Layer 5 of a small transformer language model trained on English Wikipedia (8 layers, counted from 0, width 64).
In attention head 0, each number of a token's query or key is one row of weights dot the token's vector x plus its bias. A token spreads its attention over itself and the tokens before it by the softmax of 0.177 times query dot key.
The model reads these tokens: " collaborat" "ed" " as" " " "g" "ym" " coordinat" "or" " for" " the" " Mil" "wa" "uk" "ee" " Hill" "side" " Boy" "s" " and" " Girls" " Club" " and" " coach" "ed" " " "8" "th" "-" "grad" "e" " basketball" " for"

Query weights of the head. A number n stands for (n - 500) times 0.0018.
q0 (bias -0.003): 705,409,442,414,425,427,600,552,719,616,341,505,371,431,394,498,563,556,376,599,802,576,467,431,565,672,441,367,649,768,528,178,676,398,394,519,328,623,519,546,370,550,352,512,387,661,393,357,461,758,526,603,461,357,523,478,496,452,829,541,561,498,346,480
q1 (bias -0.011): 326,419,556,363,452,528,616,482,670,656,453,250,619,340,450,718,592,616,515,798,473,404,619,521,410,357,679,558,547,733,537,477,621,467,378,398,732,243,479,535,491,638,388,262,556,226,432,404,150,715,631,449,429,386,727,431,552,731,633,461,432,635,496,387
q2 (bias -0.014): 635,583,473,559,647,387,525,392,565,636,433,689,261,467,567,358,284,484,499,401,632,518,562,318,391,567,495,467,550,366,379,575,389,583,629,489,417,550,591,589,432,552,349,508,290,599,410,363,604,458,619,588,516,342,706,307,526,498,481,646,462,666,635,579
q3 (bias -0.020): 704,579,590,428,579,368,316,641,585,466,439,348,312,374,661,602,349,255,301,518,548,534,718,430,405,461,545,704,380,288,358,438,324,670,444,562,554,484,378,728,413,620,658,645,694,599,343,319,546,736,524,459,462,521,356,366,490,638,518,684,466,504,565,390
q4 (bias 0.021): 667,593,463,451,626,742,526,495,576,363,588,501,374,501,560,485,489,461,273,486,829,543,488,370,584,383,637,534,452,498,482,422,567,466,704,519,608,450,503,390,412,589,494,552,329,612,456,592,428,626,670,527,608,539,377,324,746,552,396,485,396,494,478,287
q5 (bias 0.000): 291,616,665,339,443,627,317,580,464,387,423,469,381,451,425,538,606,421,244,664,683,523,416,549,496,599,433,473,487,571,635,419,492,431,612,528,527,84,326,385,482,653,559,352,519,355,544,561,710,604,415,550,596,761,400,569,672,415,661,698,544,561,99,685
q6 (bias -0.017): 542,671,427,609,688,750,587,634,525,390,370,470,628,413,612,316,296,344,581,352,665,418,515,530,521,631,503,640,460,514,513,677,423,628,433,628,603,555,548,699,548,504,496,506,482,464,510,505,358,393,600,651,359,543,529,431,219,502,708,234,414,607,594,466
q7 (bias -0.007): 702,784,446,424,349,511,511,531,527,365,415,614,598,332,395,739,466,641,619,428,452,475,734,522,581,250,699,413,704,477,388,494,605,582,393,600,257,604,444,427,472,401,631,458,497,653,399,848,612,553,564,320,491,423,489,570,489,458,483,677,437,499,381,674
q8 (bias 0.008): 425,379,219,534,474,339,513,393,694,497,535,572,274,363,767,435,494,915,796,431,614,575,589,328,602,334,530,463,733,504,670,449,207,431,549,614,604,597,457,575,457,458,380,547,317,508,612,621,430,632,583,453,471,540,627,387,333,523,475,553,572,756,390,405
q9 (bias -0.014): 586,552,329,488,500,657,539,603,285,422,403,591,409,343,685,383,474,560,400,418,463,517,668,479,862,594,537,654,402,513,508,363,423,632,480,331,516,313,669,507,605,471,643,351,583,406,516,601,470,771,475,517,417,592,791,517,410,615,224,549,550,629,255,397
q10 (bias 0.007): 398,515,657,500,541,624,445,547,490,670,489,324,438,455,554,233,414,469,572,627,632,624,547,456,697,299,485,787,260,524,473,603,529,468,559,347,467,349,327,688,622,408,469,549,391,313,476,541,480,289,540,553,519,501,324,629,838,336,408,518,240,489,382,484
q11 (bias 0.009): 647,402,394,415,584,466,447,343,370,508,524,311,537,471,750,597,297,804,525,759,492,488,488,486,657,287,683,585,745,739,489,796,576,477,486,684,533,637,367,664,471,335,499,476,327,481,375,522,437,506,406,568,582,348,417,560,498,579,330,288,340,430,779,299
q12 (bias 0.003): 742,566,359,423,547,517,659,642,412,509,451,505,495,564,314,418,421,307,508,684,311,357,527,432,675,444,482,634,303,326,384,407,546,566,523,444,565,258,535,447,683,539,480,510,523,470,718,327,603,369,433,533,559,344,584,560,536,563,481,264,410,442,558,518
q13 (bias 0.012): 357,694,329,426,728,845,634,543,688,502,579,511,295,475,255,659,603,449,419,589,590,632,369,490,465,487,474,508,506,408,452,391,538,406,628,448,681,402,605,96,365,517,369,559,550,603,356,570,604,578,379,483,458,361,604,599,590,382,607,287,554,671,303,524
q14 (bias 0.017): 597,483,618,344,632,372,663,582,578,563,585,464,740,423,548,418,398,482,598,509,982,419,511,438,326,479,400,439,308,272,592,269,508,461,329,518,311,596,466,349,625,531,317,429,517,767,227,648,560,444,543,546,565,499,600,720,437,299,562,523,385,492,407,441
q15 (bias 0.011): 620,377,319,612,634,483,496,280,500,513,600,531,233,475,705,445,506,291,253,615,383,213,508,596,278,527,114,519,624,360,485,565,781,349,516,262,600,252,277,624,453,341,593,599,329,416,418,716,587,525,544,325,531,621,725,500,472,536,569,676,864,582,570,504
q16 (bias 0.002): 459,492,491,435,505,714,483,283,457,539,431,623,621,432,475,486,341,289,416,528,458,584,615,661,501,468,586,564,501,458,486,634,683,671,320,462,569,305,321,332,317,596,611,206,554,577,620,551,457,500,639,341,446,441,446,716,394,456,503,616,551,509,472,396
q17 (bias 0.006): 414,527,624,467,519,219,395,231,515,541,589,722,615,893,277,234,386,385,542,556,585,326,541,536,550,712,496,246,309,494,523,457,635,629,512,587,435,326,542,312,434,535,430,532,465,282,386,430,421,699,593,486,551,656,567,507,622,347,527,574,201,690,690,579
q18 (bias -0.006): 621,439,515,430,555,383,265,500,407,652,495,512,336,484,334,541,502,429,460,549,569,240,305,186,518,628,638,409,603,308,531,358,445,662,499,492,566,663,361,334,461,551,331,625,599,714,538,438,676,441,585,239,337,623,577,488,586,575,353,675,463,501,587,654
q19 (bias 0.002): 372,406,555,537,668,680,434,698,423,491,558,467,506,315,609,499,625,648,391,438,741,206,660,516,605,433,400,442,430,545,392,584,373,436,520,602,454,601,494,419,433,514,510,367,555,600,379,627,225,578,366,748,478,610,414,730,550,720,407,339,384,251,673,39
q20 (bias 0.001): 566,550,155,298,277,412,582,413,442,545,496,617,635,478,456,507,716,410,323,333,454,485,569,332,424,418,805,521,732,707,317,570,463,365,526,390,635,433,705,427,656,482,356,395,672,452,435,607,404,491,298,568,676,488,675,505,487,462,525,451,432,665,257,445
q21 (bias -0.026): 610,487,473,433,659,431,454,692,555,545,431,346,495,613,513,603,625,470,656,723,540,231,613,336,483,370,522,397,551,470,251,446,516,562,653,630,578,503,492,359,506,336,394,704,658,473,461,425,295,255,422,561,351,644,483,532,632,577,484,481,555,675,420,584
q22 (bias 0.010): 602,527,552,410,246,326,298,461,547,517,693,743,444,377,483,422,493,279,544,273,457,707,565,409,327,472,474,658,269,585,264,392,129,670,302,455,526,482,520,518,650,682,347,572,480,476,511,399,555,436,384,480,569,632,356,654,459,674,567,487,410,438,484,471
q23 (bias -0.021): 508,734,438,440,517,587,391,476,399,461,304,552,462,605,344,523,585,506,651,611,426,416,643,633,352,348,382,293,496,387,581,389,454,565,553,749,324,246,433,482,469,637,634,518,691,382,532,509,560,338,570,410,545,605,406,545,540,309,875,591,550,656,591,708
q24 (bias 0.026): 479,389,340,357,449,511,511,555,544,515,462,551,434,866,532,367,544,625,392,547,519,559,447,483,597,628,515,521,282,242,395,711,347,433,522,661,465,408,279,579,159,394,377,437,486,648,476,514,773,568,575,670,661,312,243,579,457,428,369,491,268,648,721,466
q25 (bias 0.013): 475,691,400,633,490,453,397,565,532,509,612,569,411,506,545,752,345,603,392,476,386,345,420,425,121,646,595,359,457,633,317,642,469,484,534,512,560,680,433,676,493,541,346,588,700,465,628,403,563,640,463,347,450,513,412,430,286,403,514,532,371,618,283,706
q26 (bias -0.001): 521,519,629,530,472,612,622,332,365,404,621,418,556,408,566,547,497,263,540,519,598,441,452,522,669,321,589,590,590,517,724,283,505,584,401,585,544,653,556,484,669,602,671,477,463,519,428,195,441,606,555,567,516,525,318,388,473,411,366,571,426,208,340,316
q27 (bias 0.017): 476,567,488,648,600,556,760,500,665,541,626,459,290,447,596,439,589,548,513,593,534,476,315,355,511,468,687,522,368,403,337,718,570,409,374,578,504,516,552,397,455,301,606,558,691,457,685,452,469,419,651,504,337,316,325,503,475,374,369,494,448,431,285,499
q28 (bias -0.009): 631,397,457,591,269,562,490,515,566,516,470,545,338,475,530,243,681,306,329,445,575,448,494,558,489,681,409,590,595,695,532,627,427,384,368,670,564,223,567,419,418,404,474,261,613,661,254,618,536,393,420,755,412,426,330,527,617,527,546,703,541,422,250,662
q29 (bias -0.022): 449,531,584,460,513,462,358,401,343,773,316,642,459,592,473,276,484,479,604,558,568,468,509,533,615,603,542,503,464,540,362,527,498,668,405,449,511,457,642,418,454,357,588,378,409,364,503,372,634,490,427,630,517,688,483,648,533,475,389,438,453,467,612,517
q30 (bias 0.033): 455,339,600,538,375,384,488,530,801,371,603,536,632,581,636,573,576,447,722,584,455,489,394,301,722,647,539,535,402,574,402,208,495,325,523,458,514,663,273,514,457,369,586,367,553,495,678,404,256,497,430,459,492,321,364,840,251,506,607,563,621,637,502,720
q31 (bias 0.018): 748,449,443,678,553,526,400,492,442,361,680,493,410,611,430,516,481,480,380,435,509,304,494,324,370,521,403,515,612,444,544,582,636,503,654,695,481,278,547,365,425,571,678,250,486,420,440,616,568,611,577,619,674,557,466,342,401,592,465,549,445,258,607,378

Key weights of the head. A number n stands for (n - 500) times 0.0016.
k0 (bias -0.014): 380,235,349,518,443,348,550,861,559,536,314,264,520,469,497,659,225,560,614,334,551,552,553,671,406,773,600,586,717,422,416,325,602,340,525,536,618,691,458,415,435,652,270,472,428,660,215,446,497,617,599,443,316,469,480,440,621,524,821,693,650,640,552,447
k1 (bias 0.035): 328,256,435,608,549,441,380,294,513,429,377,340,498,400,684,581,377,224,603,658,490,346,576,573,545,425,700,392,781,809,452,610,434,426,616,495,711,421,362,615,684,878,215,206,620,330,377,469,291,410,492,227,373,440,628,693,554,732,579,468,703,544,428,351
k2 (bias -0.001): 562,407,423,445,683,388,410,592,398,584,455,661,553,642,496,485,195,605,299,261,735,611,516,532,254,518,469,553,454,240,518,731,527,510,476,394,466,529,600,593,475,471,299,614,390,682,370,372,685,538,732,529,500,487,540,333,596,698,502,579,505,423,628,611
k3 (bias 0.008): 440,358,306,631,665,453,222,734,240,451,406,333,430,475,721,482,379,351,369,410,566,577,480,645,282,479,356,724,495,415,394,339,650,507,562,662,489,533,761,974,506,484,598,534,756,676,294,512,671,686,513,457,533,564,392,441,486,412,544,645,354,348,521,361
k4 (bias 0.037): 625,666,418,520,452,617,444,392,467,439,802,399,343,435,602,609,368,365,359,671,561,495,688,482,541,467,349,279,308,434,546,548,364,550,567,593,564,353,767,351,294,557,504,520,257,728,404,551,623,706,467,495,506,387,396,486,549,508,513,429,413,354,542,358
k5 (bias 0.019): 559,704,326,480,336,687,367,620,581,504,375,487,421,591,174,765,810,432,311,816,610,611,628,654,283,590,409,408,424,506,530,259,679,535,743,554,541,65,377,428,463,631,723,469,321,373,613,597,497,494,438,550,523,570,201,424,484,253,741,607,552,654,152,537
k6 (bias 0.029): 496,584,323,685,620,447,380,745,421,463,152,436,630,402,549,416,394,508,613,165,643,408,393,738,637,213,573,514,372,338,410,523,577,666,364,587,616,643,679,559,666,708,568,509,387,515,422,421,570,479,582,859,428,437,447,562,459,586,510,293,516,519,600,302
k7 (bias 0.035): 468,676,399,300,448,638,475,663,481,558,458,533,408,331,501,555,422,594,505,432,371,547,352,462,472,271,733,514,676,362,478,551,500,531,605,336,224,403,404,437,573,270,803,677,770,672,159,556,582,743,570,499,470,403,367,466,575,483,691,749,341,584,578,411
k8 (bias 0.039): 403,383,277,354,643,364,664,350,659,525,555,524,525,656,647,635,393,547,327,402,658,686,627,498,334,487,710,80,604,479,747,567,570,369,286,289,494,711,527,601,546,307,504,431,446,486,524,401,518,575,741,540,457,474,310,672,211,569,462,434,636,700,664,368
k9 (bias 0.031): 408,661,279,452,556,602,471,356,603,522,357,657,557,299,652,587,461,480,338,329,774,537,600,707,569,364,661,758,460,441,455,356,326,474,664,352,488,296,840,527,593,236,712,407,466,375,544,651,572,653,597,804,335,561,577,463,405,552,267,681,579,284,376,459
k10 (bias 0.018): 584,366,494,682,743,546,405,427,214,564,372,526,511,436,437,346,470,664,547,742,612,416,701,383,599,346,390,741,284,597,443,854,449,510,522,438,496,325,340,485,802,395,419,395,302,433,727,658,441,528,770,659,435,635,212,543,469,503,538,496,455,325,414,374
k11 (bias 0.033): 624,163,446,472,669,483,549,589,457,511,431,424,397,519,665,354,259,722,522,550,433,469,645,251,778,183,656,604,698,648,654,648,421,552,530,551,572,700,348,697,568,252,521,401,298,599,320,458,431,442,427,512,489,152,380,654,555,600,393,320,379,374,656,231
k12 (bias 0.037): 666,575,618,417,557,529,529,474,443,492,515,461,450,321,505,546,421,536,726,621,521,318,526,608,492,304,417,597,343,297,340,409,471,573,566,499,567,224,568,471,546,261,631,369,614,512,782,331,636,494,293,666,523,262,665,432,675,541,310,576,535,150,332,563
k13 (bias 0.063): 535,571,454,536,414,784,674,399,696,612,544,637,374,331,597,723,586,432,516,626,625,390,340,620,340,532,332,162,362,430,523,378,435,585,523,394,597,417,702,174,326,835,599,693,480,453,751,474,394,594,254,286,532,342,474,557,549,442,483,497,435,538,229,657
k14 (bias -0.005): 535,410,654,534,507,562,611,695,674,528,594,541,515,129,573,112,685,618,560,445,556,400,694,262,410,426,374,338,304,269,376,488,428,296,262,591,505,428,448,494,568,763,248,632,604,571,309,709,419,795,748,355,516,431,609,534,619,480,439,688,514,518,643,500
k15 (bias -0.019): 624,541,683,623,628,537,539,358,333,487,598,729,487,205,892,321,439,426,208,539,469,503,421,435,202,447,185,402,751,535,454,427,631,434,671,354,532,431,337,556,316,468,497,246,122,444,517,657,648,701,420,386,653,831,679,439,196,530,534,578,664,376,474,613
k16 (bias -0.015): 535,637,451,594,587,780,347,203,343,543,395,639,605,187,457,301,567,441,595,481,443,446,554,430,405,637,638,622,617,476,459,512,525,452,533,382,609,464,317,482,650,693,762,382,498,273,135,634,386,469,623,272,460,494,642,545,562,617,365,602,352,425,531,628
k17 (bias -0.025): 663,772,615,694,493,164,438,266,744,445,665,516,477,746,359,260,497,424,526,617,581,437,650,392,510,550,539,179,422,561,475,398,451,307,499,676,474,297,403,413,474,651,415,438,598,419,541,438,402,410,594,310,535,740,456,329,734,684,560,390,382,529,589,833
k18 (bias -0.015): 405,265,319,520,522,531,247,589,654,587,447,695,530,607,341,486,299,542,355,465,517,362,498,393,273,732,546,542,759,398,430,309,575,527,413,580,340,750,439,528,603,442,545,725,715,826,669,326,653,510,622,327,593,601,631,453,509,440,389,702,429,276,548,582
k19 (bias 0.029): 487,256,499,716,440,763,540,532,695,406,453,369,506,259,746,405,603,486,463,488,598,361,695,421,661,432,374,541,410,595,489,527,283,600,402,646,530,780,581,510,434,547,400,351,591,287,159,640,334,563,457,477,535,649,530,684,691,572,309,343,484,405,605,25
k20 (bias -0.004): 442,564,362,305,412,550,692,600,789,496,757,613,485,519,380,752,329,541,581,555,574,454,542,592,642,367,455,533,464,615,443,547,613,452,354,482,452,150,525,531,491,491,346,394,562,314,421,766,523,693,257,428,439,278,771,366,376,751,603,494,412,612,384,598
k21 (bias 0.017): 314,391,361,548,604,324,385,765,756,540,218,411,624,680,592,591,346,485,421,647,423,341,314,594,493,440,379,496,714,533,457,366,643,688,447,586,484,570,504,374,584,349,433,518,791,705,572,448,511,643,429,465,541,543,484,628,627,436,631,339,584,337,567,420
k22 (bias -0.044): 520,432,589,519,476,304,488,552,288,450,868,590,606,356,451,538,671,414,589,371,634,614,673,507,352,565,300,618,124,544,507,375,510,461,321,575,376,559,535,646,650,536,525,375,764,433,502,696,426,676,384,304,588,611,659,414,431,543,401,751,155,529,363,501
k23 (bias 0.021): 442,766,482,428,471,472,267,606,513,482,163,284,455,708,342,424,570,487,530,606,461,508,525,556,264,303,419,410,613,291,528,519,731,594,584,467,563,368,241,397,476,548,811,527,763,419,421,380,610,513,528,551,520,573,353,385,616,429,915,556,554,737,496,646
k24 (bias -0.013): 681,433,483,515,668,499,495,379,453,661,510,597,348,697,382,304,525,746,585,580,564,561,602,294,438,739,332,452,381,334,402,661,524,501,531,807,357,338,364,591,348,433,771,406,318,321,434,477,572,398,459,672,609,133,177,414,779,615,360,489,395,647,585,413
k25 (bias -0.033): 474,574,323,378,414,288,330,671,562,487,704,846,549,483,437,664,524,355,494,532,657,541,139,523,357,617,501,494,391,456,496,635,454,402,420,653,382,783,470,732,471,616,539,649,595,571,529,552,553,514,302,351,545,603,370,391,208,484,503,368,672,579,320,725
k26 (bias 0.020): 521,570,579,516,493,697,488,368,521,448,737,282,473,431,576,552,507,313,521,521,304,542,722,578,920,345,676,477,275,465,569,375,467,311,522,405,616,599,587,610,415,582,483,620,558,744,557,546,377,542,562,515,631,392,633,519,343,344,368,437,397,292,456,334
k27 (bias 0.025): 469,687,390,607,494,591,421,301,571,560,645,829,511,458,793,519,546,511,635,596,340,582,268,684,634,689,397,355,443,527,375,789,367,396,315,397,444,655,608,414,446,462,501,560,436,759,606,420,390,437,569,533,558,414,297,624,301,605,295,385,584,288,388,635
k28 (bias -0.024): 369,454,496,743,496,603,245,788,575,535,337,612,500,434,541,584,483,639,387,182,601,673,502,624,485,903,505,637,519,627,399,390,635,607,575,455,441,453,323,336,478,406,547,389,393,574,262,741,500,541,694,582,523,311,506,443,552,595,735,564,497,549,320,470
k29 (bias -0.018): 466,344,473,512,572,467,452,656,554,627,137,592,669,707,291,367,413,607,607,442,511,406,648,555,423,555,674,773,579,554,463,451,605,568,446,532,520,547,416,524,609,337,525,544,497,372,549,519,350,356,636,518,423,690,578,389,612,628,393,611,402,442,543,529
k30 (bias -0.042): 463,592,499,494,444,303,682,404,388,538,780,447,659,432,577,565,563,480,660,561,378,657,469,580,700,665,615,347,648,652,303,180,610,475,338,684,554,678,213,448,562,331,312,445,663,320,480,433,329,589,236,662,538,392,353,814,532,228,535,378,649,711,429,710
k31 (bias 0.023): 651,690,612,516,411,624,412,506,539,285,940,582,327,553,643,446,457,464,440,467,463,487,616,509,462,523,317,227,446,418,556,465,411,516,564,500,494,260,466,552,230,421,606,417,344,613,367,543,572,535,392,535,577,474,503,425,630,476,490,409,461,389,441,471

The vector x that enters this layer's attention at each token. A number n stands for (n - 500) times 0.014.
0 " collaborat": 481,444,531,467,415,449,506,548,440,463,905,512,479,480,547,511,558,570,500,525,535,497,577,487,490,529,455,454,424,515,444,531,460,438,462,563,433,526,517,544,505,361,464,480,497,527,475,491,534,522,388,582,607,479,482,459,423,506,535,464,537,519,436,494
1 "ed": 430,398,547,472,456,433,537,527,549,432,949,461,446,489,570,483,471,547,494,506,517,494,456,483,484,503,467,541,485,456,445,547,506,459,455,575,451,514,542,478,499,470,479,450,489,451,544,527,480,510,489,568,539,561,491,491,439,508,504,460,492,543,451,495
2 " as": 386,449,541,521,467,471,505,550,508,462,940,517,516,480,543,480,524,530,491,479,523,578,484,487,450,483,437,466,438,542,471,472,427,417,505,454,500,516,539,577,528,461,534,497,423,535,495,428,470,472,475,535,572,484,505,577,435,516,509,479,491,481,457,490
3 " ": 432,422,536,524,408,465,580,524,485,446,786,463,547,510,445,514,486,535,478,413,550,538,538,527,478,522,424,520,426,495,490,504,434,403,441,493,505,518,571,475,569,475,466,480,506,463,569,484,468,492,442,533,813,527,530,534,416,443,482,464,486,516,469,484
4 "g": 545,466,508,470,408,434,583,597,523,433,878,464,601,569,510,487,528,457,510,460,467,476,534,534,465,519,464,556,445,519,431,548,477,463,463,485,471,417,532,467,527,456,445,509,512,369,558,487,440,503,543,583,607,422,494,462,391,511,518,451,441,525,511,546
5 "ym": 581,469,481,521,456,418,540,518,521,417,860,480,522,518,571,525,522,469,547,479,446,483,492,595,459,507,440,494,472,512,404,544,542,445,406,491,463,410,520,541,530,418,416,399,571,454,545,603,464,438,433,566,627,405,522,448,494,497,532,487,501,479,546,531
6 " coordinat": 590,459,545,508,423,576,456,577,507,456,822,474,443,472,655,494,527,572,513,479,480,471,379,489,407,549,491,568,423,616,462,545,555,409,412,417,505,427,472,540,479,413,451,416,525,437,526,471,487,501,435,540,597,414,549,483,438,522,550,482,470,518,510,601
7 "or": 523,433,505,522,512,465,525,572,517,469,902,497,502,514,601,512,511,532,519,440,496,462,436,535,489,511,442,544,474,498,413,535,608,426,470,470,446,476,496,534,495,456,440,399,498,438,546,564,419,384,496,488,555,451,504,514,409,507,568,504,560,503,415,533
8 " for": 371,482,562,496,458,441,498,539,489,419,942,508,523,476,549,468,493,555,544,464,512,524,416,520,458,471,432,474,506,544,455,525,516,482,447,509,456,523,521,463,511,467,540,455,444,499,485,507,482,480,497,562,544,471,539,578,439,468,511,509,495,487,427,545
9 " the": 473,462,538,511,414,475,510,528,474,473,966,469,598,493,489,478,525,514,466,486,530,515,403,517,483,524,472,465,448,529,572,526,515,404,457,494,453,533,534,458,512,473,475,510,486,526,464,496,531,493,455,526,505,471,504,509,437,489,449,479,484,508,494,509
10 " Mil": 640,459,488,492,460,498,515,544,527,506,867,483,515,499,518,447,408,569,521,513,551,563,504,450,602,538,463,515,438,447,431,437,507,502,427,533,430,528,439,381,446,423,418,527,475,595,500,480,451,462,487,474,583,545,571,562,443,458,412,552,452,568,431,492
11 "wa": 590,486,378,472,508,480,490,543,573,462,855,498,528,468,551,520,463,550,482,488,520,561,524,501,498,421,460,492,461,451,420,480,510,399,363,491,475,583,477,441,497,443,432,586,580,489,417,498,445,537,614,494,525,547,462,466,546,530,373,571,461,465,520,589
12 "uk": 605,479,463,483,567,533,480,553,542,419,888,393,477,479,535,617,475,508,426,525,488,530,457,441,467,518,430,532,466,535,388,505,494,425,440,526,427,567,462,481,494,436,377,519,602,522,484,502,495,542,513,475,522,519,490,462,432,522,448,560,509,496,553,501
13 "ee": 574,390,465,522,504,490,495,581,549,400,914,453,447,524,558,530,478,551,435,461,464,495,443,482,490,487,462,537,501,433,449,477,519,468,446,491,467,642,483,521,432,503,481,497,568,549,481,528,488,498,458,456,519,455,502,526,435,499,492,575,581,476,432,496
14 " Hill": 589,479,469,480,506,561,536,509,498,429,904,519,434,464,535,489,473,577,410,432,481,542,430,472,519,582,410,514,537,509,432,411,450,413,448,488,491,623,443,508,482,465,488,537,543,538,501,443,461,570,482,501,537,518,506,517,409,525,502,536,484,529,438,504
15 "side": 507,400,467,493,484,439,525,587,550,429,881,467,455,462,523,544,468,530,451,423,490,546,525,538,522,515,410,526,510,480,448,446,512,427,515,493,515,671,561,505,414,525,490,492,541,510,517,441,538,563,533,453,516,495,460,451,406,493,393,543,502,550,395,549
16 " Boy": 598,359,445,436,469,470,519,537,507,433,893,520,417,454,533,547,526,516,427,430,479,615,442,522,579,512,440,485,517,496,472,378,519,450,454,469,454,581,532,505,470,506,476,519,530,542,526,497,469,516,535,472,576,518,494,460,459,530,435,522,540,499,434,532
17 "s": 468,442,440,454,403,504,512,491,533,468,927,486,470,505,514,520,482,498,440,414,472,577,477,515,484,564,490,578,570,514,445,409,499,423,513,483,474,570,506,472,459,480,428,524,533,568,521,508,485,533,493,532,492,503,546,456,384,485,525,580,517,489,520,445
18 " and": 385,434,505,481,528,483,511,507,477,460,930,501,534,473,434,486,505,532,481,476,533,555,507,559,426,551,471,485,471,476,525,444,505,409,505,482,472,564,589,507,473,536,504,458,448,482,443,468,561,532,462,438,563,437,605,547,471,470,506,483,478,492,469,478
19 " Girls": 544,384,468,503,483,490,497,434,522,448,924,509,489,464,445,464,563,519,489,472,515,593,509,531,527,467,423,483,514,475,439,448,455,439,468,501,440,545,521,392,446,556,491,522,536,514,575,518,420,508,525,461,525,496,534,524,427,459,579,549,536,517,515,464
20 " Club": 543,518,509,492,482,526,507,449,544,415,918,481,459,412,465,521,546,600,514,425,496,591,532,514,433,483,437,478,537,506,432,423,501,438,439,520,510,594,524,474,410,513,465,476,546,509,530,481,491,464,559,403,495,492,506,519,434,493,519,539,504,528,432,509
21 " and": 393,463,498,457,545,524,465,492,480,441,911,493,523,437,419,492,533,559,509,490,520,590,469,545,430,518,467,445,492,477,536,502,501,431,480,435,440,583,592,478,519,529,534,473,485,494,431,496,560,531,512,407,544,432,548,573,465,431,555,512,464,503,453,459
22 " coach": 488,445,558,526,432,579,501,480,532,407,868,477,446,412,540,519,495,567,505,487,550,516,475,467,406,556,507,550,360,500,503,449,529,428,415,389,502,568,510,534,402,519,530,527,541,491,566,469,454,452,575,457,490,458,487,533,398,460,598,477,537,576,472,555
23 "ed": 404,412,537,513,505,446,520,479,530,429,901,467,472,448,566,456,456,509,545,492,515,553,395,537,451,554,484,561,463,444,417,511,528,437,434,509,489,574,528,449,480,533,494,440,495,455,551,511,475,502,584,567,475,516,462,517,412,456,522,504,590,569,420,556
24 " ": 425,467,519,505,423,462,545,457,535,412,781,496,553,528,484,461,484,541,487,378,523,615,476,499,471,578,461,473,494,508,493,505,463,413,412,452,508,528,573,434,536,486,485,467,523,504,526,498,423,481,520,502,805,478,518,534,395,456,490,479,511,555,472,522
25 "8": 510,506,535,460,442,457,597,532,558,256,828,478,560,550,482,441,511,572,541,435,525,530,432,447,545,563,502,483,456,480,530,481,482,423,506,451,450,510,549,437,509,504,514,470,483,444,502,517,396,489,527,528,603,477,549,406,436,469,543,494,514,591,490,530
26 "th": 503,536,501,489,414,479,546,482,548,367,870,444,545,603,492,452,505,525,487,493,492,536,369,446,557,515,468,440,492,474,476,438,519,487,476,450,502,459,603,432,522,529,434,508,505,445,528,462,412,564,550,627,524,461,478,431,415,567,596,457,503,516,519,532
27 "-": 417,499,555,404,420,432,520,520,561,384,836,436,573,579,472,500,463,530,460,447,493,515,489,524,525,540,447,504,440,522,507,465,499,374,415,414,532,467,559,419,474,580,452,460,489,524,535,436,497,512,486,540,664,450,539,485,520,610,541,436,542,505,547,513
28 "grad": 465,477,524,505,505,493,482,472,502,467,889,367,452,508,546,582,484,569,473,521,499,558,494,463,518,561,492,584,405,554,440,515,540,439,452,521,481,527,511,455,390,499,413,505,546,343,531,513,455,478,473,488,558,428,524,436,552,465,522,522,435,564,468,584
29 "e": 480,459,450,524,451,442,424,437,559,432,917,436,497,602,507,507,520,557,467,525,478,523,413,493,442,486,483,552,510,510,419,562,541,487,457,462,511,510,542,449,473,517,393,489,489,475,550,585,430,480,525,476,525,507,455,493,513,554,525,460,599,525,421,503
30 " basketball": 526,454,497,507,430,528,494,467,526,370,896,490,433,527,512,477,554,552,461,471,506,532,373,439,501,556,435,531,520,567,545,433,549,439,428,477,506,528,537,472,410,493,498,484,505,509,541,550,437,544,521,536,485,425,545,447,396,494,564,456,571,516,496,550
31 " for": 359,497,567,502,445,459,540,504,519,411,891,452,497,518,528,501,504,548,539,434,544,610,432,552,476,576,444,474,508,536,463,397,515,463,471,509,493,543,544,410,432,488,534,480,399,546,469,479,510,469,528,567,499,449,554,556,435,436,502,509,493,497,434,549

Token 4 "g".
Which token does it look at most, and with what share of its attention? 0 " collaborat", with about 70%

Token 18 " and".
To which token does it give the most attention? 9 " the"

Token 29 "e".
To which token does it give the most attention? 9 " the"

Token 10 " Mil".
To which token does it give the most attention? 10 " Mil"

Token 5 "ym".
Which two tokens does it look at most, in order? 5 "ym", 0 " collaborat"

Token 30 " basketball".
To which token does it give the most attention? 30 " basketball"

Token 15 "side".
To which token does it give the most attention? 14 " Hill"

Token 14 " Hill".
Which token does it look at most, and with what share of its attention? 14 " Hill", with about 80%

Token 13 "ee".
Which two tokens does it look at most, in order? 13 "ee", 0 " collaborat"

Token 16 " Boy".
Which token does it look at most, and with what share of its attention? 16 " Boy", with about 50%

Token 6 " coordinat".
To which token does it give the most attention? 0 " collaborat"

Token 9 " the".
Which two tokens does it look at most, in order? 9 " the", 0 " collaborat"

Token 26 "th".
To which token does it give the most attention? 26 "th"

Token 20 " Club".
Which token does it look at most, and with what share of its attention? 14 " Hill", with about 30%

Token 11 "wa".
To which token does it give the most attention? 0 " collaborat"

Token 25 "8".
To which token does it give the most attention? 25 "8"